Layer 9 of a small transformer language model trained on English Wikipedia (14 layers, counted from 0, width 128). Numbers have three digits each and are written without spaces.
In attention head 3, each number of a token's query is one row of weights dot the token's vector x. The head spreads its attention over the tokens so far by the softmax of query dot key.

Query weights of the head. A number n stands for (n - 500) times 0.00049.
q0: 582563500522540546579538572622476541580549476405462600475493513498488514561538587556567527465423466605489507543487605446626471496600322452581473457605416488534425491466586412744409602629470546656446478549623414445430504609491512443523481422403403457370377377624585452326457614546548457500457471346527553615558554438478484459476517453482420513465537551493438537556341498546626540457405
q1: 419419414387595565293469415387294450500572578686551415548614351517478533584733375404434617579731540631296558522397513673472516493473656721459610406604333645262583423643562440445338427389500523497398725490539696683660509339327490578441560478609408365656388387428353657478519340452357397456467659583532531545435490595432462664561507554513557466372490275442677506532685687439484463661627
q2: 420480543514645554341503485379495353428445592577485421518696394494532452455709399524463552603613550637370446492418612672566475543546647710405624503519352654337505506540615483500219442440590562489426652440548560532520518413312551576584521470607373324573397405435408636399605361525450389450419616672580475492408418582436389538472462434540567519497482347475580424592704665415420433712554
q3: 432462513431407569401666408589573492586537692578596579466633254544584556517584575574452441565561469568629434537459556622406490586500617500387465498486489675351486541508541605506462433497500480412310497508370636419503469516424563627520527409461449415539470413529382463500510434480539488429306605711467406481437548383421460687559466420355540657441511447550524486483415729385448526613537
q4: 491620349412522385519620570442663365383480518530416492486543269680509538497581535648723547555526536548470511479461719473529468429533519556676580510371419569528485436618544539675465381446631728487601366495425527492445510257282582688558654392636505506542467394495520424458574503588567402345621567508617609497605549394554412406458458427500612513619432519557623517436525512541415503494527
q5: 556432588591480569385666453581397537575402733407542494587472585449437691474332580381340575426246422451566371442602413493490579520673341434646496349696559632916525616337491575404496642437459595260319443557421474494334571402460580301459624487361474493625701700409434628438658650516476549587527559558389526503497309428458451385503433535544649582529538533622394515493282761339338500394480
q6: 425630489481574281948631309522436770514554361346497045324558461500624551402665500360603583497546477503599407633398422431578500664300427538693544664438610512583358477685417459357464609445530493269467511627328467497279614516515558568629634531400393492658716487402650339504500514424511514607676522424458652466523312432487329406418467290307571566550585485574564673554768393675496462661734
q7: 466493492668477418334558390324448603651458415677243392500516562535542384611552682294677561398278581791534603522392511379656388469392283441634566644551610308763397500500531512605212362598319340475606519737541508354373483479523516461376435493449540395562652513427712441654302730496453654624615541331450518664650588410486274246507428427329384453669429489420496521238349314528607401593200
q8: 477402391466564510316445438480549398424515507788463535469528531558534659705681503532332497441549431603433486601416371674406553395400690619430562435523379797379554324544382452228312370302562626379557669524563809707548533493497563715504572545647334400632371539447570703596405302546427347360527610621577474522500397576455648582526410604612506621490563390537620503408669778491438402568363
q9: 477559559510460524451487546448481355545405513450541485443447538542506465530460567502491525473487541508526375431367476625362461469467498464478472582457503511527468489594497551586548430516532500457484578519454542392465512547551401543586572513507458626475531583477522486584423611554582542450507421520627533366424500486426475460438423447420464564487496416567533555539528476445485502544502
q10: 498527587398550405505467492514523451417639479479438506413371468631546576584467614527434516567509472588456451545552586442315515555546465468579386554428500476411589524489538429450502613484581414454521492575442463627470363441445563496421461531419536594447508518574530548539500551492391549483506558608510494486540556502526529532421530571508417577629419459552485568559458471614473542442454
q11: 414546381587355520587633552760522525503516485490695676291251496691380539575413616613465578510436266429534583352599493443437545518493325198515365648598735477440529543417559511419693684389401438474524462542442481602461430462697409371434478553529672443418615512638604590508372747486622632423770476480403497394541404379572533433476627463427409546598623728415266538324344288720568539286435
q12: 434393453374660434393575546219429437454525702632341448732913241412570333511773402438641484558598692656604525405347799534598334413476597739606695428376400534604353344602475580500437321574636573563457512504423573382413510372152671681482579263533409432436539541507403447306549383592456294530362767614452740543496467456504406520454504451594596504580463286570831339405736651413523522675616
q13: 448610360443599444339560461513602657484567422530569396678486289500515411445594785465638574518573625393588614529443596507434405766530559493500675366400419355432221480489592557569429396645672604488729649427614336525480436565363596419600588488448331453473490504349370527493478463237589515605490363503633636597533413446441663591551456576287569497307414536258792515655581610451429451556435
q14: 534516381564494270507448623582500277397583578404541465456411482540534561397355444392241451369340491450411424643537461586416688388482557416594399475378627430478404411457468423577510555383303375491624603470583467426427364487570475292391516523582512646563621289588660594314287494331460430515524476485468474522565554593381642525348389523542489457532632482533488627335198623525556576327512
q15: 516469457472549675588675447340446639332645440584630313511459545600441763411532614397280614445514478494434522333610352292648497553582618547339694464441386678575421769313481579391571561381586317716461458475666473735275497611369430280575440510416439504506557665519576711616367612545438604453574483561497362409336455608453327657449293490479598669568482354484227558288389605464585438429423
q16: 374579517453395609532611653483440409729375593497380544682434592655500561471583365510559423607436700515392548580330576453430824654551543558628547442493296445503429514547577655265784436536480507556473663594421518575638509507570562456552528453410587354373243317623613788343503512555544408471446618313512468448461623681458535362567349519510619378168382497460525545361371372574552484535553
q17: 647591292623646553285706436393273266463474456581588667591638231659573396638693503431662414555346478592562467527693400473509515525592447552409429517662530455439526462490450665189560544488503559296434522484577576332529530633623477461493463435471576388472632478417510510407436585344452598482475580497495440598458434394665425637509382503531530441521474519656356423540573637520640263590345
q18: 432495535512648505572758343416443535447468321494492319423536293375510481615415543548552343500547544673367713519588800475357455350532557500713416516384440402400438377394593459541386529623362452288512480477591421543436427491581632524490479435479550417560538470396417441396525487517447463514468494444606489487402427624567536506570570671520472492377743546404707437525377703503466530469469
q19: 604405316551373452591601438326541406649295668437601555543396544367528612600609367406634526385368438515667527531485366549393557744403528328387569550396458556461590334632491497493678523541445506473612420619446285494633497497381483444629789593424287487361494342475464477374509509444401432337590576612464454438468645562668393386457546497516556461519530817511215450497471442364373557398342
q20: 804327598500454554674442389551438514570536512553506493578628438573476526531467543504550315431417518427532694420749661567514602406613412633489419530605412531222611533477430533591489638479383401662593500471271026409391456667410612302617374493608452489438525582349467433406299684577275388645569560517556445391468421585702537456531285589877594615458448379627448418200431527497583661728546
q21: 604590433518551438300606403585415476541483487294625328444598622500725458503600469642497552436488660458515660331560621483555429236479500572726581369591479569629604543487664472424349656443482494563485551491482563491415447507527560590439801418278634627478355414508425416480474525562528358477351497541458604395630589553484532714485473514497445389617387422567561393658764333430415424478476
q22: 440541572392372247696599296580429688549375538319345353619345583522476311616594573575586475583462493563454489503483575284678224475504355655556488483718588425617453456593362744417500504425599507463450403529397607483442194438641410592738500544385372599608601632459429544453535477286448417683565514465412729536568193629558361402420281428432578388521328663361442654503412489397500289789514
q23: 462527444587420623555456473481486503548642487463391473420360482588663454354401305568509591391566408446329526674530494476720543534585586449461242566413478551630468535490467554373716613580434329556354463391466596401560429527704542608336526588455599465658646308519359484442545584457292646542531552235497684497634428513494575604491541518329473576458691420679348557286446324491527706493564
q24: 469489438500585448446567346469470256470645497458635567453503550475527545422441554359479593458212525435515583500523274406436491564574587532665437446260610705544537637454363534574500355640820656540628402522635584669509535487352398506438455517557323594525567465401582503473382426593346545565503419438529532326549477472549494429491337567589572477390455636608673380610749578582512628711488
q25: 312511561305484428526594660487431580401474490343632503645543397506305342522616506616374355433650510664513407534385506371342791462694459431656527456357422510293601668655520407633568413573542466377592395487572528709510494672516411513582561638487331731324401303489444477528515568422444438423292666438497397477642493539477417600592592695532497578488397384588427601376575320565494414544572
q26: 446490406530578465500528644602470391475401368452537528446524292651567648547491541598459511397457534355427422543585414574514150601360423747477689472399422484306409409358497489624608481704306584521575365549699212419746306427741453450383480799519507431517507526589593307631634789405527404417432515377451368589637599408380683432218537435410614577601418755496285803551450484576768462357441
q27: 556576503463585525543541408276425497600627472569464431452514297332640524574542356649595604469630659479516328577557603649323451530577376620407679595359428511567556372500444366460493638599695624475417367690529712550453372331513545279426602534352398636434460310579510490431574531562493338344400621587543658558521500252494438221641562274454393600445524362159376630587537514509452302560451
q28: 585515584694454594488430678577422399581710372395656573600490735679496663607371509451569554528589375334435299619636513373433562630449477483697206552519480518375407480572616551669642577411463608350530470527500218353453450377560476452556465506352612197424587569462507538343394633396404402481443572416512408491542591473500549223622294672507587459333659493651459354413439642639471649556615
q29: 566412545660541542356474648375462395379563359565481507557576360528538596419535394670521476774513504529269478557677566602569333507349657486601672567418539303493322342601398654408581346387423371435614455563664664568433448605413277514314474529446333422657521215640654679462670523412432570387531483550651447576441365731481525360343416473809488467423406596569493664187655378545497490507620
q30: 391461459313416553474428578430275494543445378522665392370580518615349424571536503348299644456530355532472487637566399372479612408558544347648629421624489545314521407777492535465483570478449574441506569510481313518541406483503546597695597372474442419242506366597415695587363453377617576339436612491696449445395583742421421574278580539456580408537533363667594581675587567450537529650382
q31: 409512442507564405364448431551500606474314431708363535605578469418428425391620506571513678431406441556470454372587361556500560622407644301486679369557438600452487662577579479560598394409293513443500446772627694487469569349589570608481457516675415358432429721464525503593562576278793385679694607267633532659397329583636596668425414526446553526480468490414403722405590402180398481644574

Each question shows a short text with each token's key, already scaled and adjusted for position as the last token sees it. A number n stands for (n - 500) times 0.0035.

Then comes the last token's vector x. A number n stands for (n - 500) times 0.016.

0 " the": 517487568520795510442632560437384440476477511564468456437527526519567556450549561414557416472527
1 " player": 454435570466771620306653584327345385495545494513413366500532476504542541406661564404627497466475
2 " would": 415424598527735576323600500252293255414569445473422428534536467444515553458476497417670409471488
3 " be": 443469594526864526297638469273204241441523499450442444549565537354528564443496502393689422476375
4 " released": 515493638506852609281608449295288241499577461424506402575613560481557637460512611391719433465437
5 " in": 563569660578925625322587449282241242434560505496471449547625538468574617458486587316669486472351
6 " June": 555731708507841696266634618389391216496562563523402397584571502477579655457506598381662497419406
7 " when": 540651680622957585294647573357293202428503521553491501571607518455561580478467520369626354450344
x: 409510366556648396497430687602581342368560496450574498577599021543426620518510519624487453480443693583512386514517451232522493400466549346539528429317484608529562743456274492513626441347582533414613535383515570501585457287650362749543523512686521589444438518533603515481654501476376463613456554510496601308450336296614516474486355312619414580685498393531545435568525455512591529701501
To which token does the last token give the most attention? 0 " the"

0 ".\n\n": 528464551550839552472573542448338364446461522578419487419557480510652545451523562415543374437525
1 "On": 460428499531923562442594607330222279484580429633358434498555483496663618429525630357598398462427
2 " ": 336464610526826594265608500301228251412602539554476393510568410490624569466516532329659544403478
3 "7": 415551641500791592325638361305286303522634531548424375484522384594705697467528528381628519392445
4 " September": 535598660522840677406632360318369266446556499545396328511611490476662584472538591483592525399451
5 " ": 587565613519769579367592497418373359414499485581441475432586467496534540555514435420545516412511
6 "20": 604606601489690586397614576476475370561541471573446410406513466618585648532489431401536478375448
7 "24": 472698681472945657378751590471415228470578562584435400482585540443624611427487546523678518306452
x: 559504366511545318431451507589427470417388615405394400559521245463589692246466563474493676544477527418468324482613268420576502497479415424497666453280480695566752660331305580501474491479626626617314346569625521577648502301447456480659539547785462492544478463466493411547634528611378603489591628620623539398518485387449386508342586329666467357645514494573549574532563459617447583617250
To which token does the last token give the most attention? 0 ".\n\n"

0 " Dur": 382451494468768565267569566349400406561635542527411429409412454517562620480471639398578554362452
1 "ation": 468490552478675548310599492356468490558537501433385418459481448572528581501454582467606506301477
2 " of": 431481538539829557405611523419384422482539513541486514437537511500570587492496552383536432425483
3 " reign": 484558589433717589312616381314401320560563405425389412516617522488513577420471586381612581410474
4 " |": 510520616576910536508543456472445431433426569532468488430538519545531616453518522409575357431500
5 " Def": 562674666522764573344556570400310281534506524553365416464628420461541601405634631362602478477395
6 "ences": 511621597549751506412611490444375387491535470421407392556565453569515515472617547440686438402433
7 " |\n": 489532635702854484433568514512489373416497596466399403463542446551557601423520490429620382420569
x: 295611445408631489633594498666651664363580607644375456613742320781590395530752515536370647489453547743401665407549443504579464497441641429431529477441479703653589574433390644455452555495626551473470544456569485347329600517534663564627564546657525548653515508589427637570506472508606491551582528399394550548791333413425442610573608232578396709558476441656490491614588493547533502442576
Which two tokens does the last token look at most, in order? 4 " |", 7 " |\n"

0 " joined": 552332541552875546339634586393239325482519525499424420523576513501598606449475570422631408431485
1 " League": 378460618410747505327591526361375359592517479420395382426568508507598619459550627439593495382533
2 " One": 478545566409695474286608433363432377619586472544460414409544534511552607438535663502623528374580
3 " side": 472552598477739515284639380297337362553536437498467354450506536505555514369545549436646513356555
4 " Sh": 659633629405725493312579565328399329572532495405425321414552526471503599431515693384610511488484
5 "rew": 564643612436635513235646593449413371601548541441395423432521483570546552494481621422617476417539
6 "s": 454627615497650481322599494490494443519567503469421388478525454557484539499503689484632555323520
7 "bury": 434621562499611501269614490544527453611544487504410395411501516550453579501521650420522537372543
x: 493502288392350596338439679461517482507478584563449774496625337570364597308731263561470571609664547698381530334549440659419525555496638374476547377569550580394477477248502539500386550534464649438427495433656454506422397482424657323446573537517396417674562436185570436580579413498472401499623710499439625518494480495494559486405532394682728483547491518658488566542664483584399498713395
Which two tokens does the last token look at most, in order? 4 " Sh", 5 "rew"

0 " |": 527457572595867492485539522503400442414449531530511476417529504509563589469532525458540356425508
1 " Goals": 460447558521794532352566569375322331537447476482403372411644444605613644434609554427588409404429
2 " |": 515419623574937522462515479546368392351534576497510415492501571480490629453510533380610363463483
3 " Apps": 523512605506727504383504421466431372575490520461468388475594438580603659367578641397566415441425
4 " |": 505424646565834548449464498482372438363525553535381432510445562440519588462502457428578361441432
5 " Goals": 581596606564749512355559483440333356542477479492416357425650462618603621455624521473596380400400
6 " |": 439412653604866527464486502464417411385535541529442404489466597467471629451501498417606350449438
7 " Apps": 416542622535707511361494538499465375587500516466490386483593448570580662374578636407595422437410
x: 581297522460437433713379430523533575325629636490501640583534454631374423397456642569529488426382577615698592241593425442563467457689658553477304454227388649592636413433519489646233639537695611440535470361425379487578539512410614440725478405562623456414515579316456462389608428537530349586667573400411596366527591424403553520573565561694558645596451474364420530636343445511322380340398
Which token does the last token look at most, and with what share of its attention? 4 " |", with about 40%

0 " January": 523356614396818706325617642330396386491590456505363428471575462531560549506447572388604495397440
1 " ": 450457577497762582403579576417394436444517514532457490425550470532564546530483487415537426391505
2 "20": 385515620438701604365628504363470429549540468521457443378523453633585636545436461357528454341452
3 "20": 444554664413852668348703423317470342499545505529489442418568540497612615488438538433659519244492
4 ",": 498538633525853590443607410374397382441470520551479474429559476492595525488504544448578382411485
5 " but": 571625654514856569381652433307320223410478538573513422500573390431546525494410594419649381463405
6 " was": 569698726575843576365629544348301233423516527490395433577618416408569577512474541424695338479353
7 " recalled": 515723728565817623330646582358337222459563480509443383620610406518582552478560589416661368458431
x: 474534533414414444619596438692528559500543547384466655535361213571299626412796821510411491564539450715533427365477515575573392509606578492399629456451334425642716381641339537514430530542509599665590477464616565520678502336567599829441729564607543437504510601440487422426661469403481471586555565576676469320514386562431402357584422388694718510537516587604596544473539516511446517620372
Which token does the last token look at most, and with what share of its attention? 7 " recalled", with about 60%

0 " Main": 388513614395665545303602613355466518631515497491463349367477490544547634458490595444614458382481
1 " cast": 364446584423744540294575493363444362578566470411438361479556456552533638407497512491701468357467
2 " |": 460486606584913533442544484455405414430424565512518444451531494513516632438481487430611364393469
3 " The": 523549625514815548353574434425354392525445487524451397481512534524506587444520579402627405448484
4 "me": 588575538465665523373569558383428342583552503553384421520532442579514579483626591412576500459417
5 " song": 535531592516747512305601549446376311523520413476458365488564516504503531446555525374634446412537
6 " (": 494569694541815546332577553418398349472445533526538453494594518530547616474487524277640412456508
7 "T": 387647688470752546345531477435395291576566461534456448505486533538608678450540647320665512439386
x: 582566398370591429469537314424575380542475767439546568511602572587779724589522525736515585497483824673411441451620479390480368233513577709613381576481460492430639443545464683506447400686534479552543379414638425359400545360572554500625314448681544452488417495477600583354386525307447258356455582519450505357568383620506471510503463569703565592434485613434521657442733538523686434461513
Which token does the last token look at most, and with what share of its attention? 7 "T", with about 70%

0 "ack": 434432630436730548350626585351509477568527522471376393431512490582544620492484567421620482360513
1 "down": 420483572453670543332587504352554469626528451474425425459512498590536609476447531395621503332521
2 " II": 427551573492682546379642452356521404614516473462453426432485502550617615452451580434631493330532
3 " |\n": 478533636647877527441614450435451346414460564483391388413536474540606582422493522432629354393583
4 "|": 503510602618875503536578455483429433443449536540501506433535484505605576471520519446546369420550
5 " Best": 568585635554761538460720549478372278555530490471412438482552428430635634441584622371553499471500
6 " Supporting": 482541559537715471432648603532447410531603504434469372478545437498594587461609581471542447456507
7 " Actress": 424525532547720491426575485513519410548594482436413415484592470530559584434590601523523457376514
x: 495376607535497427669293646345606498310496607578312416567342334714468619409648386627628423393483573635589602479379416520649385493597465443360632356484402509372561545466376436400341274559362513475439468460490338427506483510566638597600276592602367476568559526421347575437536525390642504439556513459589631487479488154413436589531725429521537618352421586569410568456674318659445351433395
Which token does the last token look at most, and with what share of its attention? 5 " Best", with about 50%

0 "other": 438441556409665532401597605373500471607565493459381460455524561559570579450496542327605521415504
1 "ham": 418522580490658534325601480368512435575540478449407437402510504591516599466469557365607505373468
2 " United": 360541661509689546386610437369487467527516468475401387384509523522506552445520580410614485325558
3 " on": 418528597489878601375599406329318338485557478546443461461589529480555639404506571343569503419440
4 " a": 542568644556843524367648412457387317432525524467511432457577538468549613401548550360585403467423
5 " season": 596640655472765559298581488394399320475591511441484373548581480472586550401510500446661478418413
6 "-long": 533668646531777548366666575541455378507561503442449358384580569488542589460540544402604414483465
7 " loan": 450691637446745545381622621491508378498574450439505299480547555496548547428529518424614500436474
x: 544432527464673474589541516366555365467557572489534553517638307567571695485490420728602442473357546605332286395627224553650469679452425366435532426380445514515504526669506539461360493510546589692364442397469454457557452312643746520522473468608495303419591658467586485281684475380573519404660762545647547418644597512484227520515396412671624596434483445497500611730583566420314531508338
To which token does the last token give the most attention? 3 " on"

0 " ": 525451565506783528420563562459382431459470513553510472392537482513595560499527518435544415399513
1 " |": 444488667544931504477574499521393425370427574543508465371521490533536666455521483411623399407490
2 " Other": 439497612500820584399616461432377383523480441505443369480606465490569633446633571421707473458402
3 " |": 516470641579920487479533445496453416411442570544515487432551500548536633438555546424593371435525
4 " ": 576561664497767491316559477449411333444491545552510402427617427528551605431606537355660458386496
5 " |": 534463724560927496459535564529461413377434597540506466372542483564531723411554485388669388415461
6 " Total": 535570593550814474364531579506321396557480496539516412424606447560579612415614602401643474374358
7 " |": 439478668597899533447471489417447334384513665507463445528553512489523669432563548451602394487433
x: 357452594370424402574601559550471409321665591470501592458531361609692488603556400670410431480415498435566524510575371466395475454622471536373494446321444623515682601583465479491293395548654584615622638532387475487654353509526597587861644407569365689528505580462278570550519418759577277363427536569543631135460466428588532584403714495471395703564615442452441505643534556535486444452451
To which token does the last token give the most attention? 7 " |"

0 " |": 527457572595867492485539522503400442414449531530511476417529504509563589469532525458540356425508
1 " ": 435467631497809549304570521405325305417473536563502403418601453485569619449582544370685460366443
2 "0": 464500645530759534351628428412319343543491503548497391395535448541648728394606549364614449369429
3 " |": 504403686594881486465563445516418402394462584468564417391578470531589669449550490439674406411443
4 " ": 554492648555739462375581472504414367421513575492591426474628423458578599447622528432702526395440
5 "0": 546531656567669467374618561494352388562530547490553405459567424514619725396646552413604506409414
6 " |": 501401673628809452472557565484462433408489608433578410445594471528551678438595503488663457444434
7 " ": 446470638585704444368565536508446391423531604463601398489625425440515610453632520455693538415431
x: 357406592382333546575659469428503424358551598525393387458349272744582641439445487596649313500561573603563523527451430371516487555555719399609453457182387543422462430535438520784335517435542582544548407282545527485440479705485718581659500567575370659469240285454418434296573384536524573428586631465515664378613686555492510568448574534536555676524446515462548514597460317557378587407426
To which token does the last token give the most attention? 6 " |"

0 " |": 527457572595867492485539522503400442414449531530511476417529504509563589469532525458540356425508
1 " Name": 464405556451807528319571520349313335565438452519433364471585438519641547426565673401574459432402
2 " |": 460488664554927539455554444500407419395419579522430487438469537555550661423482519319593379484518
3 " Dur": 596562567461861574290542419361369311554569485597412393432469478563610583388582638366591491403422
4 "ation": 485559536512696523358551497442407429525516462477390386516513423565568544451564553500579471362433
5 " of": 542540537578895586360660479461359320456568454524452512465601523512543591450505522340565467446401
6 " reign": 523639587500690531332590599460406318568546366429415410534627504495548556413508582409565576436481
7 " |": 445531657552881618458531540520501380405451573505416510463512571571433676425462462369659424461478
x: 391439329463582430574583586629492478353640515384540440458460467611708486669634546523434579513616565546474622388695466618534443359538566539477505546440554640670596750451455476420332354555581468549376525480461561499458453429368544402526716407619491738548463618664380372340633387630650348490446648430489568233540336442399446724453693333603452760450477417575487442427534614674560346426427
Which two tokens does the last token look at most, in order? 4 "ation", 3 " Dur"

0 " date": 520329530420828608371587584376317298548524441516406392462598534550569585477472574381578407366421
1 " |": 455467573570916603491569501470390392427405578530442491441505564551518644458480490360548320446438
2 " English": 439496584454748607305592448332342329544476442535368314514623537546513533471606622406584399425397
3 " title": 486527575477764557260590435337340281525487395480423346490619497529488564436544461402637487398413
4 " (": 547557663500781596373605470373377332460464510548507451475629523555531624458485464306632415451453
5 "Chinese": 565583650484680621356633524386439376586526455513477499506607607542574615485588617417626412489456
6 " title": 527619609489685550251580549440409312532546441521511462530624602520521543442557480392673583461437
7 ")": 473614664507690628442597570506458344444538496479510399463559536595404570393461524360633460438412
x: 385530412425598474618350610560694558425558663533541493542762472557616614607553653566465347456595529707460558258453613508587584554519490667427525462393449610568523638468547401377277508593638563537347331451286360556580472336439683349456449514638476629573517561509397366378682360505467330434601541379509496432670423649356311608407513410528602537417493320524676353602462494827481627515409
To which token does the last token give the most attention? 2 " English"

0 "3": 481417585534754541369624589408391404599475507537496424401516473542657662461500550395588407357492
1 ",": 503423581552810552426593593415360400466462532522508454414569489519611555489522554441594367414473
2 " ": 454485592483695542297620472404419365475494570535556428426573454458555566554501502431679497403473
3 "20": 475572617455665518346601435421436392621490553538579374387509486534586698494491520380634510378447
4 "16": 555604644399824593350732472386427349540478559530531372429549574430579634449468580506691556290455
5 " —": 609611682509789611384635497374293269443523523580505381450574506432466622480513578413696503438458
6 " ": 496608691492787590266670617478369292408527546536504346404540501443468609430523510369718481420477
7 "20": 433586661473667559349634565561399336561518528521533330389514497551494716432503511370601463411379
x: 579560600597457387441605589408638550552504695525315425663496489711641492416706432581501485551444500621406428434551506536430466466619669501459442663338458722650560617472477358750466332458553315453328321403478531385516534270277629411604502506556416483633331462444504419321520564548413301537489675434594590463476652304503441252554506530353733549533570351489339685388336497578312469482586
To which token does the last token give the most attention? 4 "16"

0 " Yu": 416406580439764548231592552376362404537547523492409460393462482480510564427491687422625517353475
1 " Moon": 380479623418693536194558460344434428555543478452382394424443455484486539441488668451666529351541
2 "light": 449517598466738563241577373337480424600551512461383415430479511569520630433447623412632506351457
3 " Res": 580598656437735549328545334295429412591608489410366372407565486583608662397453634359701525351456
4 "on": 585593583446717553329627528426480453534595565490425436439528506583557613477432567438558476307508
5 "ance": 551594588474703555337595568454511482561517500475406411428543503590505634511456537440574475343461
6 " |\n": 521568633625856534436608547493499415447475565488422407392528473541599613453485492442595365381570
7 "|": 500524618617869504534581544501469451460450538538499503429526487509607582470516513444547370417551
x: 440456203509676501648552457553459448582547579481488534472597179612427480656635553699422566446455446625590550497541526371556441451328611434581441608388465671610552715465460640376335504416637400483371617514432472544372578454419479659514431509494516520463570507576651659506585462502515594569448727403472547330410275465379465609349611208523486626546568760496391689609535520325502283507510
Which two tokens does the last token look at most, in order? 7 "|", 6 " |\n"

0 "ih": 437499583469681545328611537363464467584524514445468385411501505553536656495427660428579546376480
1 "ull": 381525568435686542286634466354489482614473512481417434419499474516535610435439646394610556390506
2 " Mo": 508536628396641497333464278413499426599541520424400395384472547572586605453486720455603499394525
3 "ors": 589564585428657508258580452367505490552491531435380411447507511581472516444488624490666547345531
4 " confirmed": 552556670502860624377627404293404286485527478562449433485587458535600608471458587424654366368488
5 " that": 582567679532922590378618456363354258497471514551519446433597472473587558437492579366633366388464
6 " they": 572684611543801591355640521376322255517529443507364409503577467505536509448543584355642381463439
7 " had": 515712691569843595316603606401345296459574424510432453528578461427516611486487529333658400445444
x: 574512428429585460439394632606622463602524521496585454493489372522379302497657566661394587383666509640482509503529546476462451519404577442459576339403680556476632666615525625582519532587547678471523476469608417579605499413309664684600732625665460534414504485676624318365724340442607458587518734496574491317370352663450476325504334371708629527506526610695459551457735342426578487580695
To which token does the last token give the most attention? 2 " Mo"

0 "29": 502427561489796566381647598373391403577488509565493422399487467543656655466466570400579470339481
1 " December": 402468602449815680385649601298401343524508472530419368430601516481619578447477612443606523393425
2 " ": 433495568514773565426566508426415441459472516551478486420546484512567549516500483434526440397510
3 "20": 458562608442696611366618424401505407570501471544461435365520460630554670519427431367534504352437
4 "20": 535618653424860661354707433362487340516521517541487424413553556478595643462435539454671534245484
5 " it": 529661606487793614362699524357379288527515418567409339447604519473532555448388569447628499477448
6 " was": 527665647551808600409645549391386269467521512530417440488670513392560572483440513477685434467410
7 " announced": 481685667519854611382594595374406257483581463564478400510559444457608579461488538497637401425462
x: 508465578575564519606467521738546365484462652369477491470453251533350644398629615548542534553451566708586381343597391372468395417667692419332667498307446529554746501496387537469595440373413586474468452491600622443579604205497550698628642607593588366498599701600530472380616485482449551492535670684567459515514388674328479360360621294546571557489651583727524708527503518448407561621389
To which token does the last token give the most attention? 1 " December"

0 " ": 525451565506783528420563562459382431459470513553510472392537482513595560499527518435544415399513
1 "0": 396468639491774550355675520406350372566496502546504409359513469559661709420527522360617463346475
2 " |": 450427647580893472487552481516438442404450552494555441362553475521595609466512502464605385398503
3 " ": 509491645524740500385577426493430368428506559494573405430620401457579594453583540431674511376447
4 "0": 592529650551691481377623498480355381567512534498545393420565418511630728390621570410589509391427
5 " |": 555405669614832453474550539503458428408471597435583405408599454521567672448576515493652451430440
6 " ": 501474631582711445382560563517438389422519601467606398475627408436527608455622525454682534405431
7 "0": 415515663593655457367599511530373405558530559472555384461562419493568740405642548422599524418406
x: 554359439292394482674544430385641704403531643489405533517491348580604516569599517644518393499453627640409545600621543369549563602560660264452426542223410653445529326484530462677365476593662588440543410524537371471518449588385532517773531432579423582376342325547428453315496444467469380364694551510406584414564708424410658343478477578553459720609447454466581628697423322572321527389291
To which token does the last token give the most attention? 5 " |"

0 "0": 486435577529762528392610581432403439573487511541510434400508494541638639455529553390550433370505
1 " |\n": 460479620652854495430595516443428363428473580466402372390567462538613595450520520460607349410566
2 "|": 474486599630859480546573502485417424421446529533499506428542484493614571478519515463529368432554
3 " Total": 478525540561795525506635439405372334519480456516432440437583432532668594388526622442508476397438
4 " |": 545431693547906555536600489398426293344557615498436436512576484424617634373515586487547461494467
5 " ": 516514663519791526463583533397438289392577577554476376484604419437591564425532571450554494432480
6 " |": 470445737555889518490540526385479347352518586533504409427575466476553678392556548474559417455447
7 " ": 459552702522775522433549505430478301404552578554513403466620418457589588434571582444592478428456
x: 380516683489366393503639239455506489452485630397349458497421400689508567494660627726664345517456547481668478399429501473474403676596615484440519426278480545542494519515495589683383515496543561417557393321568621500520569545462584546713627570680337704411296425404566356579383342363627453407559492612499525271483640575471301626328504564502624759564399626327446531520484481605468530505580
To which token does the last token give the most attention? 2 "|"

0 " |": 527457572595867492485539522503400442414449531530511476417529504509563589469532525458540356425508
1 " ": 435467631497809549304570521405325305417473536563502403418601453485569619449582544370685460366443
2 "0": 464500645530759534351628428412319343543491503548497391395535448541648728394606549364614449369429
3 " |\n": 505480654710876456408575477473409337396497589460435328421611429542608602439552493463662402416532
4 "|": 518496630655883479540576484478441417421456543520493502429552483489619583472524525468546383437555
5 " ": 606654670529755572444729497448400265445554567520434473511563390463688596407511538371663544441523
6 "3": 521647669552705557455765571462411262571554514505430457479514336552737716400484522406613514424511
7 " |": 490535681610827519558696548430500380415528573474498469439567398475669624432494526498617471435518
x: 390518423443513398563642577528552450469368488397427545422418083665641548593641425606471443486609544653490478408508512403440389655427506527504682576295487558506598670576323550560358484681610571442599348551414568519389511534473449650689450516546334625479300550606442473395588639425618576306692546551458579479342383530477434452436780424388455536577306621320533749673604480541500518456514
Which two tokens does the last token look at most, in order? 4 "|", 7 " |"

0 "8": 483432583508773552380616593400409435589470503549488424388516481560645664461508559407580420362476
1 ":": 464461533591829506434567550441395389487506535518525450374538515501552595462515557456576396415484
2 "30": 430562561541710558377591413383365366563527553485541393412484443440551701420506629414640504392394
3 "pm": 549605590496732571372593453399397351567503535492442341463560565470586653449503703502589516379428
4 " to": 539537569609745545370572465352370280507584550489466452504587498404550622458469590408613480466439
5 " ": 584599632556685572265599558448450342461613613435496455517547440467557635426511513333687562433505
6 "9": 504609624516699575293619602460390370591636546466495418478474447553616751403506518343629548444451
7 ":": 450609572596750533369576574531383296533645600433545430426571525527540604421525570409675546422441
x: 549522484544549558561527523501495595649518681579489593597405259619745498296563452549451560593621674610389342486239541578517376597687545676749497429240525603501446851499426527339545240576413417523518632504567613471431603415564704535687429517541522529508528401435481591340510480524405577572580668513466600514525471547355644310422620392619484480519437500397565687536497450481443709321596
Which two tokens does the last token look at most, in order? 2 "30", 6 "9"

0 ",": 590416534543832540425580532452345412441468526548502485439536484519572532494527536430549385425488
1 " ": 455450584462770561244602550394328346432503549583553443430554435503505582549535510381662522398473
2 "20": 411548617434752536311611511381370358575505522602557371401493472558566687495512519359641518362433
3 "16": 479567637398881597339738435343376319504484552567526373435555556438574622448483579492698558287449
4 " —": 550573665501814608383642393341244250421527511607500372452571490441466609480527575403694502436455
5 " ": 604596677484790583267667564444341285399535537545503345405541493443479604430529507368717481418481
6 "20": 530605653473677555354631591529372335552525526525537330391514496548500714432510513372605463415380
7 "17": 429661673423815598352757567552400301530525560564516361437539582455534619420513571503693513317426
x: 694390406468471423563501560530434511533479698370440420622502393509699621289410527482423599520557544427570457452529591457497375597433503444530716543382386832561657599334402444526457355393575557707209281478493364618663504454395483367673486456730429403593437413388403393428582566507524487514572635554637627442482539342364423339336596468529553446580586437475431624413469523786375613660315
Which token does the last token look at most, and with what share of its attention? 3 "16", with about 40%